Layer 3 of a small transformer language model trained on English Wikipedia (21 layers, counted from 0, width 96).
In attention head 4, each number of a token's query is one row of weights dot the token's vector x. The head spreads its attention over the tokens so far by the softmax of query dot key.

Query weights of the head. A number n stands for (n - 500) times 0.00041.
q0: 685,532,525,493,496,330,533,555,560,568,515,398,448,410,651,512,518,614,798,388,512,365,516,364,470,582,210,359,433,418,330,504,355,537,250,719,576,371,645,504,581,457,530,708,423,678,230,519,549,337,700,512,387,417,426,631,657,429,504,613,688,559,593,389,582,532,669,716,632,597,233,672,622,253,559,388,570,576,382,477,595,648,139,331,426,551,646,568,425,449,311,404,460,492,459,463
q1: 746,667,643,525,500,518,656,612,407,699,539,439,238,590,444,620,469,607,634,453,417,623,490,444,456,677,518,528,291,476,449,451,518,460,425,464,491,441,613,473,431,482,633,476,658,419,486,429,573,627,425,433,358,458,485,509,509,374,552,623,589,635,585,566,451,626,593,672,536,461,360,394,468,564,417,365,497,485,606,494,457,405,484,431,667,423,536,754,660,406,447,420,491,626,512,497
q2: 582,658,603,569,400,691,682,561,784,566,467,702,438,558,456,627,581,596,478,544,496,534,286,431,471,514,312,469,493,538,528,531,344,525,489,377,537,759,508,308,575,721,647,412,638,524,600,726,862,461,351,621,406,371,598,492,443,359,693,456,525,397,519,615,402,465,388,576,640,443,504,422,638,549,470,534,508,643,342,467,335,640,403,978,470,571,734,599,471,564,540,389,461,496,423,460
q3: 611,587,803,467,554,409,459,385,503,475,481,616,578,393,554,500,442,622,529,522,567,646,493,703,421,528,334,347,720,265,483,571,616,525,312,545,526,666,335,454,480,364,414,643,487,623,491,687,560,684,565,569,362,430,415,413,636,647,674,535,544,390,493,653,447,424,617,649,487,569,493,385,421,493,369,624,654,644,466,410,363,694,415,529,619,392,507,474,472,510,408,655,621,533,421,453
q4: 708,663,464,486,590,503,655,462,414,378,542,509,282,580,408,582,589,557,684,610,541,369,458,366,458,470,564,468,435,546,548,466,452,660,412,688,464,576,293,515,426,509,452,404,388,555,430,464,572,776,524,638,380,592,543,462,401,792,586,566,532,587,657,550,482,509,552,628,558,426,333,522,439,633,478,439,549,575,555,527,635,234,443,543,441,427,592,629,565,411,345,433,564,528,518,532
q5: 542,376,424,584,593,513,576,730,449,430,497,440,345,535,614,402,650,423,593,570,290,412,356,417,459,412,402,517,569,358,442,586,519,438,276,591,725,511,528,651,399,381,382,649,328,503,366,561,535,624,539,428,530,531,343,507,560,910,510,614,481,557,539,613,484,537,636,550,293,582,406,544,462,424,622,451,434,542,581,506,406,366,490,471,592,395,774,650,554,451,640,466,568,403,522,428
q6: 682,634,391,717,352,700,551,490,390,547,561,378,614,540,517,617,345,616,452,420,394,452,467,282,641,467,603,514,533,612,482,352,568,454,253,414,541,560,381,358,417,370,463,626,657,379,592,439,561,493,325,417,462,626,698,493,500,370,486,493,536,655,545,500,570,500,678,454,406,368,532,504,531,619,432,548,611,459,451,585,542,533,632,356,552,186,578,541,821,424,312,546,503,281,601,550
q7: 434,636,494,404,564,473,389,523,667,438,637,390,678,579,620,653,633,595,557,444,482,386,583,553,315,404,560,472,555,304,468,492,488,644,362,602,560,487,669,615,509,663,465,531,428,668,555,551,224,463,515,439,542,542,370,469,506,519,473,400,604,654,445,416,506,686,626,543,500,606,494,659,465,445,468,563,539,432,434,643,395,540,447,329,668,617,422,541,407,281,553,532,520,503,494,424
q8: 397,404,424,597,469,764,559,550,551,567,543,396,320,590,588,385,453,399,537,654,608,398,382,573,370,527,512,458,620,462,657,418,577,542,565,457,571,628,517,578,453,563,457,636,559,486,586,441,379,638,358,412,685,733,666,577,313,607,513,518,494,382,566,593,467,419,410,567,296,500,571,590,413,557,456,472,262,491,702,497,522,443,639,531,642,692,540,399,651,535,594,376,450,414,427,398
q9: 337,637,614,572,602,591,617,537,500,437,609,305,659,547,589,627,363,593,513,509,347,425,534,207,599,355,392,571,440,444,490,536,661,506,438,542,664,500,563,641,399,477,609,361,332,406,353,400,465,497,403,428,464,605,287,403,417,518,543,637,581,410,507,475,459,512,523,417,287,270,365,517,591,454,666,604,589,551,743,529,353,487,571,370,497,419,718,599,500,576,576,363,407,550,475,494
q10: 663,590,428,693,646,660,694,527,593,430,417,391,409,620,656,476,552,681,622,299,643,393,550,465,434,504,552,384,581,638,668,810,319,568,563,468,425,582,556,203,632,468,684,524,595,568,618,453,500,521,429,641,219,577,604,447,581,350,604,519,641,561,492,557,546,276,361,480,287,170,307,426,468,528,447,353,327,352,679,673,447,435,628,325,205,598,328,461,372,299,558,515,383,471,652,631
q11: 587,503,451,375,346,358,472,403,649,672,632,588,428,348,441,367,579,632,368,618,470,393,577,636,435,618,439,621,534,412,418,569,592,442,517,246,520,528,481,433,442,491,588,571,465,463,506,511,520,461,633,485,550,668,456,363,329,609,626,455,442,527,421,447,480,600,589,435,591,480,575,404,576,532,570,674,614,574,428,606,473,550,651,529,591,588,416,474,489,520,276,384,536,565,305,478
q12: 684,598,610,511,540,476,403,557,663,667,366,670,392,515,301,596,320,405,563,275,635,719,799,403,290,678,612,517,527,630,479,683,512,477,528,417,441,634,362,415,797,240,684,565,508,623,634,733,691,344,484,496,556,281,689,475,740,436,701,313,305,267,709,592,546,586,758,524,476,613,471,512,446,528,500,660,536,723,420,587,426,431,508,560,585,572,478,433,481,460,484,663,386,602,360,481
q13: 787,328,539,374,579,511,610,333,257,533,261,481,523,486,689,574,524,360,658,471,401,366,661,467,456,550,642,477,576,360,202,425,478,358,374,593,555,206,640,691,504,519,606,360,504,480,582,452,500,339,467,661,736,472,511,412,690,580,376,398,696,557,534,314,396,455,533,451,282,590,488,481,604,561,550,414,331,584,407,566,538,689,740,348,338,525,616,599,345,508,547,447,447,416,631,309
q14: 500,562,556,507,562,320,246,332,631,727,481,542,516,489,302,564,306,289,389,511,442,661,801,522,537,714,650,449,536,443,453,555,541,242,556,511,604,687,593,655,647,519,577,630,563,575,496,467,452,322,463,413,602,597,458,650,424,601,572,518,547,266,508,716,616,725,549,611,458,754,636,551,574,740,426,410,477,555,428,559,500,720,352,605,705,650,399,419,573,617,346,621,375,573,635,446
q15: 533,385,397,202,580,511,489,524,461,676,575,489,485,647,599,500,490,718,314,563,456,486,481,567,116,339,536,436,535,625,530,675,532,383,389,292,525,504,496,493,685,504,411,467,478,601,510,496,567,556,388,525,438,601,580,251,471,313,449,704,655,404,741,337,298,436,421,552,646,427,358,523,542,471,423,366,380,557,662,611,504,524,564,313,438,679,664,567,444,664,472,328,448,318,641,531
q16: 423,414,485,548,551,314,467,413,527,520,400,454,507,507,401,587,490,472,656,568,550,514,574,520,367,605,675,613,392,404,449,359,514,437,521,521,486,269,621,786,440,454,562,543,722,361,369,389,370,594,483,363,602,432,465,317,593,786,493,425,437,436,571,520,439,647,298,543,623,422,207,347,538,376,281,776,444,256,487,500,482,493,609,350,493,367,432,579,490,295,439,473,317,608,326,557
q17: 259,443,550,428,627,456,688,436,285,558,293,408,672,324,539,516,630,465,614,331,399,370,408,600,523,286,651,298,447,359,371,486,285,391,421,504,563,397,581,452,564,258,484,383,555,543,386,465,438,488,386,420,536,216,472,342,504,781,672,384,266,536,620,622,359,511,453,375,584,612,328,615,471,162,440,722,396,426,595,637,468,492,664,125,476,489,483,527,442,400,438,504,395,549,346,767
q18: 598,437,370,593,545,396,555,535,321,434,536,419,208,711,569,549,549,685,603,670,673,463,477,440,614,574,485,481,432,397,423,413,555,538,488,524,567,477,427,441,442,578,527,419,439,428,676,272,377,595,573,451,407,484,556,431,500,388,772,560,500,638,386,462,506,345,470,597,491,383,377,583,657,550,388,408,537,440,641,503,522,579,475,292,593,439,361,659,518,330,416,477,547,519,518,465
q19: 491,535,450,614,449,665,404,714,385,454,448,465,371,524,558,397,532,626,380,657,570,587,602,308,527,542,453,594,608,481,448,320,682,527,565,553,589,483,480,296,472,602,319,344,426,517,551,488,494,673,373,475,525,671,459,407,484,634,664,533,676,468,462,482,389,631,348,627,519,428,465,445,508,437,531,291,491,494,673,457,532,353,565,435,509,313,520,705,609,406,363,378,553,362,482,446
q20: 630,306,471,508,554,376,700,580,356,530,622,374,439,575,506,633,468,543,586,554,459,478,451,370,603,392,615,526,497,377,230,559,598,382,602,414,665,359,533,509,478,472,628,336,294,453,547,472,358,443,512,525,578,417,519,446,535,676,363,364,435,547,619,693,434,517,599,472,584,644,363,490,595,371,577,512,491,621,651,586,449,506,612,327,525,547,400,546,578,719,409,356,488,611,636,527
q21: 473,313,529,580,519,436,504,782,408,612,540,401,465,471,592,574,649,630,447,461,441,631,685,609,342,702,676,511,471,579,312,531,513,371,426,406,573,329,311,388,480,500,540,524,286,500,510,467,540,764,507,639,361,688,436,375,524,652,551,490,535,600,527,516,510,409,517,610,517,483,423,469,521,360,566,598,544,404,742,430,400,610,581,288,626,474,249,526,641,435,437,484,244,441,589,659
q22: 393,478,364,745,385,822,591,330,680,570,504,551,718,455,469,443,574,588,486,601,606,561,655,423,416,376,425,567,559,380,658,464,514,415,401,457,422,303,631,572,468,445,465,467,518,294,712,603,490,559,536,410,644,358,504,687,420,319,414,476,476,558,601,414,614,420,411,325,489,471,629,567,625,623,366,729,529,468,247,447,364,500,767,614,261,469,550,328,330,529,650,520,558,456,465,393
q23: 626,504,595,546,484,295,625,575,406,486,521,650,414,723,454,446,557,237,521,497,551,425,246,651,553,361,496,436,490,770,583,372,511,695,404,529,358,613,635,580,359,500,338,661,536,558,431,660,482,419,475,283,522,246,399,493,449,654,467,535,531,438,442,552,441,617,489,471,533,648,541,809,568,354,343,400,500,627,651,744,437,414,321,597,631,500,689,366,563,547,647,664,381,474,616,368
q24: 522,554,290,490,297,579,528,489,704,434,651,477,488,609,478,560,339,407,333,333,688,399,532,555,482,413,339,430,381,496,409,353,322,582,589,545,463,374,722,470,470,481,665,264,586,659,597,522,387,354,563,447,553,179,594,604,622,411,462,449,668,381,375,345,482,486,280,473,409,277,311,543,547,523,627,455,553,485,597,700,247,349,636,410,523,603,403,412,326,387,259,297,322,481,376,460
q25: 374,565,462,410,583,473,474,602,521,310,630,536,710,394,618,412,536,703,581,441,430,415,526,578,497,500,621,443,455,408,316,580,391,458,492,497,543,533,547,453,456,567,602,386,421,512,487,524,350,458,716,541,489,574,373,396,606,503,506,551,348,609,340,495,476,526,516,480,566,434,585,597,567,378,488,336,373,427,469,468,433,537,742,459,403,521,317,460,468,381,554,497,513,371,422,532
q26: 474,497,642,395,329,349,327,310,516,711,355,620,673,627,270,562,485,322,549,529,601,493,448,484,350,294,415,439,633,354,414,620,409,406,477,435,636,365,698,523,605,380,506,547,526,627,607,679,372,466,667,510,513,145,500,436,623,652,579,478,631,460,490,443,598,607,568,580,450,480,490,371,532,530,459,539,454,522,381,594,325,541,626,500,454,640,507,526,503,474,593,569,556,544,484,358
q27: 348,563,509,511,399,652,426,317,663,564,447,583,670,306,408,455,488,468,557,591,576,496,513,680,420,492,570,351,512,329,504,436,334,547,716,476,204,535,187,438,516,458,773,508,516,485,520,439,540,475,578,533,541,460,215,681,533,421,264,484,441,316,182,512,710,626,663,220,562,483,758,406,327,675,518,406,492,705,191,601,378,351,513,692,367,699,376,396,321,620,744,590,555,634,448,583
q28: 592,700,451,545,461,482,728,487,579,386,556,540,372,586,590,833,527,440,437,122,602,578,552,576,576,572,365,526,633,633,675,416,584,480,366,778,685,657,595,650,472,331,493,525,416,644,537,581,566,409,634,329,325,200,664,478,619,527,686,607,446,591,393,619,432,384,507,518,525,411,533,551,707,457,358,489,354,472,547,626,478,469,511,465,586,456,523,587,366,461,424,611,443,515,469,408
q29: 344,673,509,594,447,315,548,289,325,456,702,404,649,460,500,430,692,735,447,568,643,202,439,452,632,314,533,406,528,496,384,657,605,512,753,667,443,336,694,335,422,667,633,517,602,467,547,618,384,643,435,459,591,373,620,197,425,526,612,708,398,689,657,394,298,443,435,584,554,388,568,513,603,354,441,463,264,215,433,399,546,256,674,263,483,504,491,512,468,335,732,566,247,357,444,615
q30: 512,521,559,412,577,653,542,336,414,398,532,516,654,407,414,235,466,544,544,204,484,484,657,477,516,504,488,274,663,781,209,401,540,458,428,548,318,600,474,557,601,324,591,431,524,540,400,651,480,323,372,617,439,509,674,389,341,504,629,750,741,430,411,461,167,376,484,373,363,415,463,558,417,341,650,596,354,398,891,460,599,654,488,468,646,599,625,543,379,322,367,397,584,278,300,457
q31: 398,496,640,500,719,317,361,435,343,454,361,327,787,434,434,326,548,832,433,777,522,398,433,458,753,459,534,394,738,306,388,395,563,622,508,585,571,366,353,427,564,660,525,400,623,492,476,327,508,903,381,526,543,596,539,351,600,564,710,438,728,487,805,443,525,659,420,517,590,582,693,615,423,621,500,415,637,554,520,395,391,369,831,334,500,411,560,621,785,534,699,561,698,330,566,286

Each question shows a short text with each token's key, already scaled and adjusted for position as the last token sees it. A number n stands for (n - 500) times 0.0083.

Then comes the last token's vector x. A number n stands for (n - 500) times 0.0078.

0 "omin": 539,537,486,428,461,420,442,508,563,586,650,644,471,373,361,564,429,574,317,434,491,472,631,503,521,561,737,554,560,377,542,545
1 "ations": 476,510,476,431,455,370,433,507,449,592,641,686,501,402,341,522,503,528,384,380,507,382,543,462,596,606,657,533,525,501,705,545
2 ", ": 599,445,504,495,495,434,480,513,453,498,533,752,412,430,283,566,536,544,445,424,489,502,587,439,594,599,571,470,421,514,731,600
3 "w": 529,436,506,539,442,366,469,558,337,473,469,708,453,540,454,492,594,576,395,353,505,436,611,334,605,654,603,567,509,502,587,593
4 "inning ": 451,461,465,504,512,509,380,547,465,482,625,765,362,429,284,609,440,522,446,338,537,422,541,459,550,537,640,489,498,443,520,565
5 "e": 500,398,578,593,402,411,397,596,380,464,496,708,478,496,446,545,479,482,418,292,449,430,572,408,598,697,628,497,494,510,558,520
6 "ight ": 603,503,579,544,539,518,507,515,488,589,621,784,456,324,306,584,482,421,489,421,505,436,558,432,526,582,651,500,533,494,570,562
x: 521,518,571,429,467,458,498,480,571,502,433,456,804,337,607,559,807,600,351,507,369,405,515,726,530,444,657,697,421,424,365,592,690,762,277,575,630,579,580,611,737,444,578,314,606,493,533,628,391,229,497,355,479,407,543,369,443,395,449,460,375,456,492,431,646,220,571,734,496,463,427,328,608,586,451,413,647,519,402,509,494,388,473,833,467,709,437,442,323,376,656,291,703,493,409,426
To which token does the last token give the most attention? 5 "e"

0 "ak": 549,524,484,502,486,424,449,465,519,585,615,684,427,370,383,515,419,504,391,393,501,407,598,467,564,561,648,497,509,448,564,613
1 "o ": 609,538,457,442,528,477,464,571,442,560,559,720,444,420,337,547,546,554,494,422,507,491,584,402,543,634,613,492,472,583,553,588
2 "K": 530,492,472,497,393,385,448,541,415,492,533,682,477,467,482,530,531,563,352,328,443,410,612,416,572,622,599,523,480,504,563,571
3 "l": 414,510,570,535,519,476,433,539,453,572,556,715,442,367,377,508,522,525,413,450,466,409,553,493,505,591,647,487,620,443,570,613
4 "as": 478,486,563,499,498,476,402,548,450,575,579,716,457,382,354,526,497,524,430,401,477,436,520,538,551,565,685,483,551,431,614,556
5 "ik": 421,482,597,535,495,432,458,488,478,564,609,698,465,393,364,528,428,512,489,432,493,410,574,449,522,588,659,505,501,447,620,618
6 "o": 517,455,554,539,476,491,426,536,463,577,573,725,429,431,383,550,502,531,532,452,523,447,549,466,529,596,709,461,556,436,608,616
x: 218,564,535,468,473,442,563,491,449,497,543,442,726,240,440,491,621,726,394,651,163,256,475,618,557,357,522,549,448,454,363,544,684,688,349,644,567,482,623,636,672,500,759,330,647,577,415,586,411,319,450,497,310,499,716,548,386,508,500,540,448,471,624,360,311,296,437,725,497,581,454,340,565,507,290,455,639,533,478,371,518,521,650,755,387,673,453,454,312,353,473,335,638,425,585,414
Which two tokens does the last token look at most, in order? 1 "o ", 2 "K"

0 "a ": 552,614,432,464,401,397,419,571,318,429,462,599,446,508,459,482,393,568,502,416,548,485,600,382,577,680,491,533,414,610,508,585
1 "Ital": 552,555,416,420,399,359,412,542,427,453,605,694,428,457,455,479,505,570,360,317,480,407,609,445,553,599,545,539,490,497,535,505
2 "ian": 492,484,573,447,461,422,464,513,513,525,604,709,462,376,379,550,573,541,394,478,532,411,635,527,555,648,655,535,511,528,595,603
3 "a ": 470,484,535,490,521,432,427,503,401,504,595,701,409,371,327,524,594,559,483,471,533,466,531,459,547,639,588,502,495,559,622,675
4 "in ": 390,452,506,511,483,433,414,548,349,431,543,699,430,475,322,536,508,485,445,412,505,479,590,429,546,654,554,499,410,540,611,609
5 "200": 515,390,580,510,420,416,410,544,462,493,549,670,443,408,444,450,345,411,387,343,419,393,610,415,537,612,525,560,503,567,544,481
6 "5": 607,562,653,528,491,467,432,523,524,614,629,675,531,396,382,486,546,462,529,389,470,416,554,517,523,594,664,507,542,505,640,576
x: 460,593,653,483,420,450,464,524,543,471,449,483,788,294,404,557,596,611,266,502,275,290,512,765,579,243,335,521,382,450,522,614,704,676,299,532,672,487,659,510,723,511,711,323,609,564,586,488,334,445,477,378,432,469,615,696,381,395,423,358,269,479,486,394,402,316,459,755,508,546,565,274,496,539,604,351,602,538,519,415,551,368,410,751,352,650,434,375,341,425,590,542,702,388,588,531
To which token does the last token give the most attention? 5 "200"

0 "| ": 558,437,427,458,352,439,413,564,342,410,475,739,395,543,389,529,388,667,516,424,518,491,725,393,611,685,611,502,444,506,466,559
1 "201": 666,478,409,350,334,386,397,554,402,489,554,678,402,438,420,440,613,688,392,366,457,414,671,382,548,629,568,576,511,539,535,468
2 "7 ": 403,403,532,371,462,447,455,601,423,630,741,709,427,413,344,544,654,517,442,393,541,458,563,432,495,598,697,508,570,405,566,599
3 "| ": 371,317,513,474,452,432,431,561,351,504,546,789,447,420,356,534,552,412,370,372,428,438,655,425,592,653,626,505,470,509,553,571
4 "201": 329,326,541,447,363,397,384,564,398,478,559,675,412,421,415,454,404,461,346,305,399,388,642,379,552,628,563,582,511,551,536,464
5 "8 ": 608,497,561,444,426,456,437,586,413,612,733,735,428,449,362,532,368,407,512,336,537,419,565,446,497,577,699,494,556,377,557,619
6 "| ": 622,616,621,543,471,445,417,564,348,507,552,787,453,418,366,534,435,324,435,382,416,424,643,428,587,654,625,505,464,501,557,576
x: 605,508,475,514,447,518,380,446,507,395,435,505,792,263,423,518,635,592,298,334,326,417,440,873,580,310,671,723,463,443,471,555,675,851,316,532,586,522,550,504,664,534,630,385,514,465,562,586,339,275,526,366,607,476,575,467,505,431,398,496,315,582,509,502,390,331,420,639,488,612,390,270,480,532,374,517,769,401,698,350,565,467,552,824,439,735,529,401,418,424,551,537,597,444,564,372
Which two tokens does the last token look at most, in order? 4 "201", 3 "| "

0 "201": 712,547,399,337,378,389,433,522,476,574,603,636,438,383,399,426,448,662,382,431,458,401,624,431,529,553,558,577,534,514,576,458
1 "7 ": 579,444,495,384,509,450,495,575,474,640,741,646,441,406,349,538,656,557,414,435,527,451,523,418,501,562,682,528,573,414,614,571
2 "| ": 478,320,460,452,469,433,458,548,376,502,547,769,446,427,368,525,629,514,382,384,441,448,636,418,592,639,604,503,474,517,566,560
3 "201": 343,350,489,422,371,395,405,554,407,479,557,658,425,430,423,455,583,555,351,332,421,401,630,382,549,616,553,574,513,548,538,467
4 "8 ": 451,455,557,425,443,450,454,575,428,604,720,709,437,457,375,525,353,430,485,359,542,420,559,438,500,568,677,497,553,389,563,605
5 "| ": 510,510,583,519,470,441,435,556,367,505,552,763,456,428,380,529,374,311,404,383,432,432,632,426,584,640,608,502,467,503,556,569
6 "201": 642,465,620,520,395,414,390,561,408,478,555,658,425,431,429,459,399,345,408,317,384,383,622,383,546,618,558,575,511,548,536,470
x: 503,533,565,535,260,455,414,479,570,479,499,419,577,375,439,639,676,697,307,419,381,451,528,814,545,401,561,519,465,423,455,785,611,851,339,534,572,380,470,485,703,492,690,317,639,472,584,653,328,466,457,440,299,438,435,453,429,675,446,581,354,623,502,498,412,356,276,588,464,655,398,302,378,479,524,487,696,357,573,386,421,309,462,721,331,804,476,507,445,402,626,556,692,265,516,573
To which token does the last token give the most attention? 3 "201"

0 " ": 532,558,424,468,397,437,447,589,370,433,480,691,439,570,474,542,474,541,503,373,534,497,568,414,535,666,565,507,511,558,549,583
1 "8": 432,477,431,488,405,426,453,573,429,503,526,712,529,547,490,524,605,549,395,323,481,460,558,422,521,635,580,508,509,534,547,536
2 "th ": 511,467,521,483,455,454,469,528,401,510,597,689,409,460,396,576,607,552,418,392,509,432,563,388,544,589,634,473,560,539,547,567
3 "O": 490,446,537,524,419,390,471,555,421,481,518,684,466,500,525,520,498,593,409,366,454,440,611,397,539,627,608,559,501,476,553,614
4 "ver": 495,500,597,515,461,458,456,563,381,549,576,657,470,450,376,559,477,506,424,408,505,427,544,489,551,574,703,499,592,491,621,523
5 "all ": 539,452,607,540,549,525,530,502,492,585,641,687,409,407,353,539,464,493,514,507,490,447,547,457,476,540,661,524,607,465,562,578
6 "T": 490,457,628,609,439,418,435,563,417,494,558,657,486,471,491,521,498,438,455,379,397,420,592,421,519,640,618,538,527,480,570,564
x: 424,591,518,547,551,625,550,492,408,540,527,414,655,252,573,460,512,749,371,541,93,406,595,695,536,428,489,498,464,469,549,505,615,825,397,588,652,367,703,573,793,473,703,223,652,493,525,547,365,351,629,475,416,545,570,459,478,534,406,559,421,740,458,396,501,184,452,644,426,480,653,376,406,355,641,356,633,334,691,532,526,492,512,670,434,753,496,510,327,413,468,452,560,333,579,488
To which token does the last token give the most attention? 0 " "

0 "int": 602,607,551,485,494,405,399,475,430,615,598,572,457,370,267,459,434,567,401,462,475,422,431,481,454,464,606,552,630,372,671,634
1 "ing": 491,520,566,442,540,420,452,469,485,547,613,742,431,442,321,578,493,470,479,436,571,426,523,590,562,540,731,435,672,488,639,576
2 ", ": 586,462,464,530,501,446,469,532,448,455,501,788,427,462,301,624,539,544,456,394,486,540,584,418,588,633,590,426,450,538,682,588
3 "h": 486,443,513,527,406,360,438,558,310,424,504,727,472,456,437,563,604,532,348,369,466,470,622,401,579,674,631,504,502,478,555,539
4 "ow": 496,500,561,437,559,545,545,542,486,550,632,770,436,424,245,602,493,548,492,493,521,456,567,496,562,554,681,556,632,480,590,589
5 "ever": 487,498,598,544,561,448,396,507,488,567,637,703,443,368,264,475,513,511,500,396,480,421,493,586,553,550,650,482,550,422,676,635
6 ", ": 495,506,568,522,527,450,480,516,446,482,584,774,440,417,276,586,390,438,504,452,465,484,586,463,549,645,647,464,492,492,684,601
x: 528,564,592,599,493,458,431,513,588,536,433,434,782,317,476,498,664,513,361,637,250,354,455,788,656,358,431,608,501,448,455,511,620,764,397,552,480,576,586,612,613,500,652,378,533,378,575,584,364,175,445,350,567,493,553,342,595,411,397,287,324,576,540,397,427,465,358,786,436,623,480,284,350,544,514,456,778,538,627,435,545,529,562,799,519,779,343,449,357,423,517,392,654,317,402,448
To which token does the last token give the most attention? 3 "h"

0 "\n": 495,523,467,425,341,420,401,536,385,421,482,683,393,511,385,598,456,573,481,443,540,493,642,422,575,574,563,478,450,521,478,628
1 " ": 531,511,451,401,371,411,425,550,376,448,469,719,411,490,411,530,452,549,556,441,559,505,619,434,566,643,548,441,508,534,538,624
2 "1": 401,475,465,474,405,441,413,583,431,509,496,757,428,516,478,544,467,558,403,356,456,472,595,411,531,654,586,503,570,496,527,539
3 "st ": 443,430,541,489,424,448,468,549,363,502,518,734,443,461,354,566,544,535,423,397,502,444,618,401,523,570,653,470,550,537,525,564
4 "National ": 462,415,570,512,373,428,439,581,423,410,543,684,438,524,463,566,480,508,381,339,424,421,623,405,573,587,624,522,523,520,502,497
5 "B": 503,414,622,597,414,419,427,588,388,507,538,653,487,455,479,537,473,487,410,348,405,405,586,427,526,649,631,534,506,496,557,563
6 "each ": 568,447,581,519,540,508,510,480,481,563,663,649,436,368,290,490,489,507,541,423,534,396,531,511,544,475,687,527,551,482,568,597
x: 664,584,426,444,545,455,605,486,645,501,464,427,838,493,397,557,875,465,283,538,421,428,416,692,591,313,479,637,384,445,556,514,632,720,335,748,546,558,617,529,649,482,783,347,629,464,616,751,409,259,430,482,399,449,433,367,498,392,486,534,531,507,601,437,566,337,435,769,439,486,350,409,502,665,451,377,669,502,352,421,504,645,490,698,483,613,399,485,242,304,457,403,698,414,399,424
To which token does the last token give the most attention? 5 "B"

0 " ": 531,555,427,469,401,439,449,585,375,436,481,683,441,567,475,541,475,540,503,378,533,497,565,418,534,659,562,507,511,555,547,580
1 "|": 502,498,438,450,427,439,460,526,394,468,551,735,447,522,448,550,499,569,443,361,489,475,541,398,573,643,567,493,502,491,527,534
2 "\n": 546,460,509,480,383,422,413,531,382,446,547,671,416,502,376,577,520,548,448,385,504,475,596,432,530,574,591,479,481,499,533,598
3 "| ": 487,413,458,467,444,442,454,504,437,469,490,754,439,439,376,537,548,456,466,436,481,477,607,448,561,595,551,470,491,528,550,607
4 "O": 501,421,544,520,401,388,460,547,396,469,514,677,471,497,507,514,507,542,448,387,459,438,625,406,541,619,601,541,510,470,522,614
5 "ut": 513,484,565,497,433,441,448,552,389,496,593,703,477,410,390,563,504,497,471,415,442,459,563,481,526,580,658,483,568,484,559,575
6 "stand": 526,466,600,527,604,479,473,508,489,539,583,682,460,409,335,538,523,528,503,483,540,388,544,488,514,598,634,532,581,507,572,573
x: 420,530,611,644,482,304,532,392,568,512,593,450,826,507,615,471,635,753,286,572,346,254,502,603,481,423,597,496,541,456,438,569,657,679,369,499,672,597,664,413,554,548,682,431,681,723,689,644,414,403,516,436,483,525,422,338,358,386,402,523,308,641,334,402,481,303,322,799,595,526,476,307,582,335,477,385,541,691,579,346,544,436,553,768,394,556,576,491,278,398,607,380,568,279,591,462
Which two tokens does the last token look at most, in order? 2 "\n", 5 "ut"

0 "T": 476,508,467,444,422,404,462,523,462,577,610,644,481,413,449,508,523,503,400,390,456,433,576,460,519,568,637,504,575,435,598,601
1 "our ": 466,524,522,479,558,499,539,523,494,571,592,701,480,417,357,561,547,470,491,479,491,468,513,488,479,532,660,447,578,510,605,632
2 "F": 490,480,482,485,389,418,459,549,431,488,542,665,481,507,499,503,488,552,392,338,446,420,606,423,559,607,619,501,529,482,534,575
3 "é": 498,525,538,516,408,457,469,535,476,508,541,704,453,466,473,526,501,518,408,400,457,374,562,467,592,553,675,511,565,476,556,589
4 "min": 498,505,608,512,507,462,501,513,506,562,595,666,474,437,392,539,462,479,475,497,511,440,545,486,535,575,729,513,605,476,578,574
5 "in ": 505,554,517,479,572,501,461,491,495,549,589,672,430,413,305,541,460,504,512,495,540,491,511,536,510,534,607,469,509,482,665,617
6 "d": 485,488,591,570,474,377,450,550,349,497,549,692,488,449,434,518,473,455,487,423,464,428,545,413,512,614,573,517,556,456,557,584
x: 442,643,291,497,440,506,553,574,376,373,445,344,710,316,526,485,390,721,319,545,330,418,456,664,473,461,536,619,497,458,421,504,683,770,265,506,604,383,720,419,789,531,741,412,520,542,558,634,392,384,507,393,287,433,580,341,436,529,419,451,323,594,449,528,314,263,568,791,408,370,446,402,528,356,537,425,632,454,671,369,549,444,569,558,251,731,505,399,358,459,566,367,507,225,580,411
To which token does the last token give the most attention? 5 "in "

0 "201": 710,547,400,338,379,390,433,522,476,574,603,636,439,384,400,427,448,661,383,432,458,401,623,432,529,552,557,577,534,514,575,459
1 "6 ": 542,421,522,438,501,486,524,578,534,658,733,677,451,418,353,529,637,532,415,467,496,476,531,461,467,551,683,511,636,396,631,563
2 "| ": 468,320,468,458,469,439,461,543,373,510,551,779,445,437,367,527,629,502,390,400,446,455,634,425,585,639,612,502,484,509,566,565
3 "201": 340,352,491,420,368,397,406,552,411,486,559,658,422,436,426,451,580,554,356,337,424,401,636,384,546,617,557,578,518,546,536,467
4 "7 ": 416,458,564,431,469,457,464,591,433,614,731,672,439,419,344,540,356,426,464,378,523,440,546,443,496,577,684,521,575,415,566,577
5 "| ": 516,513,582,519,469,441,438,558,364,505,550,756,462,436,379,526,373,305,404,380,430,432,635,430,585,637,607,506,473,508,550,560
6 "201": 645,465,615,518,395,414,392,560,409,480,556,656,425,435,429,457,400,347,408,320,386,384,622,385,545,618,559,578,514,551,534,468
x: 500,534,562,537,257,453,404,477,569,482,500,422,576,373,438,642,670,705,311,416,383,450,529,820,547,401,558,513,476,423,449,779,598,846,341,533,576,377,463,483,700,489,689,321,638,478,584,657,333,470,455,438,295,437,429,455,435,675,449,581,343,626,502,504,413,358,272,593,460,649,397,308,374,483,521,493,703,355,568,388,427,312,460,714,330,803,472,511,440,402,623,557,694,262,520,575
To which token does the last token give the most attention? 3 "201"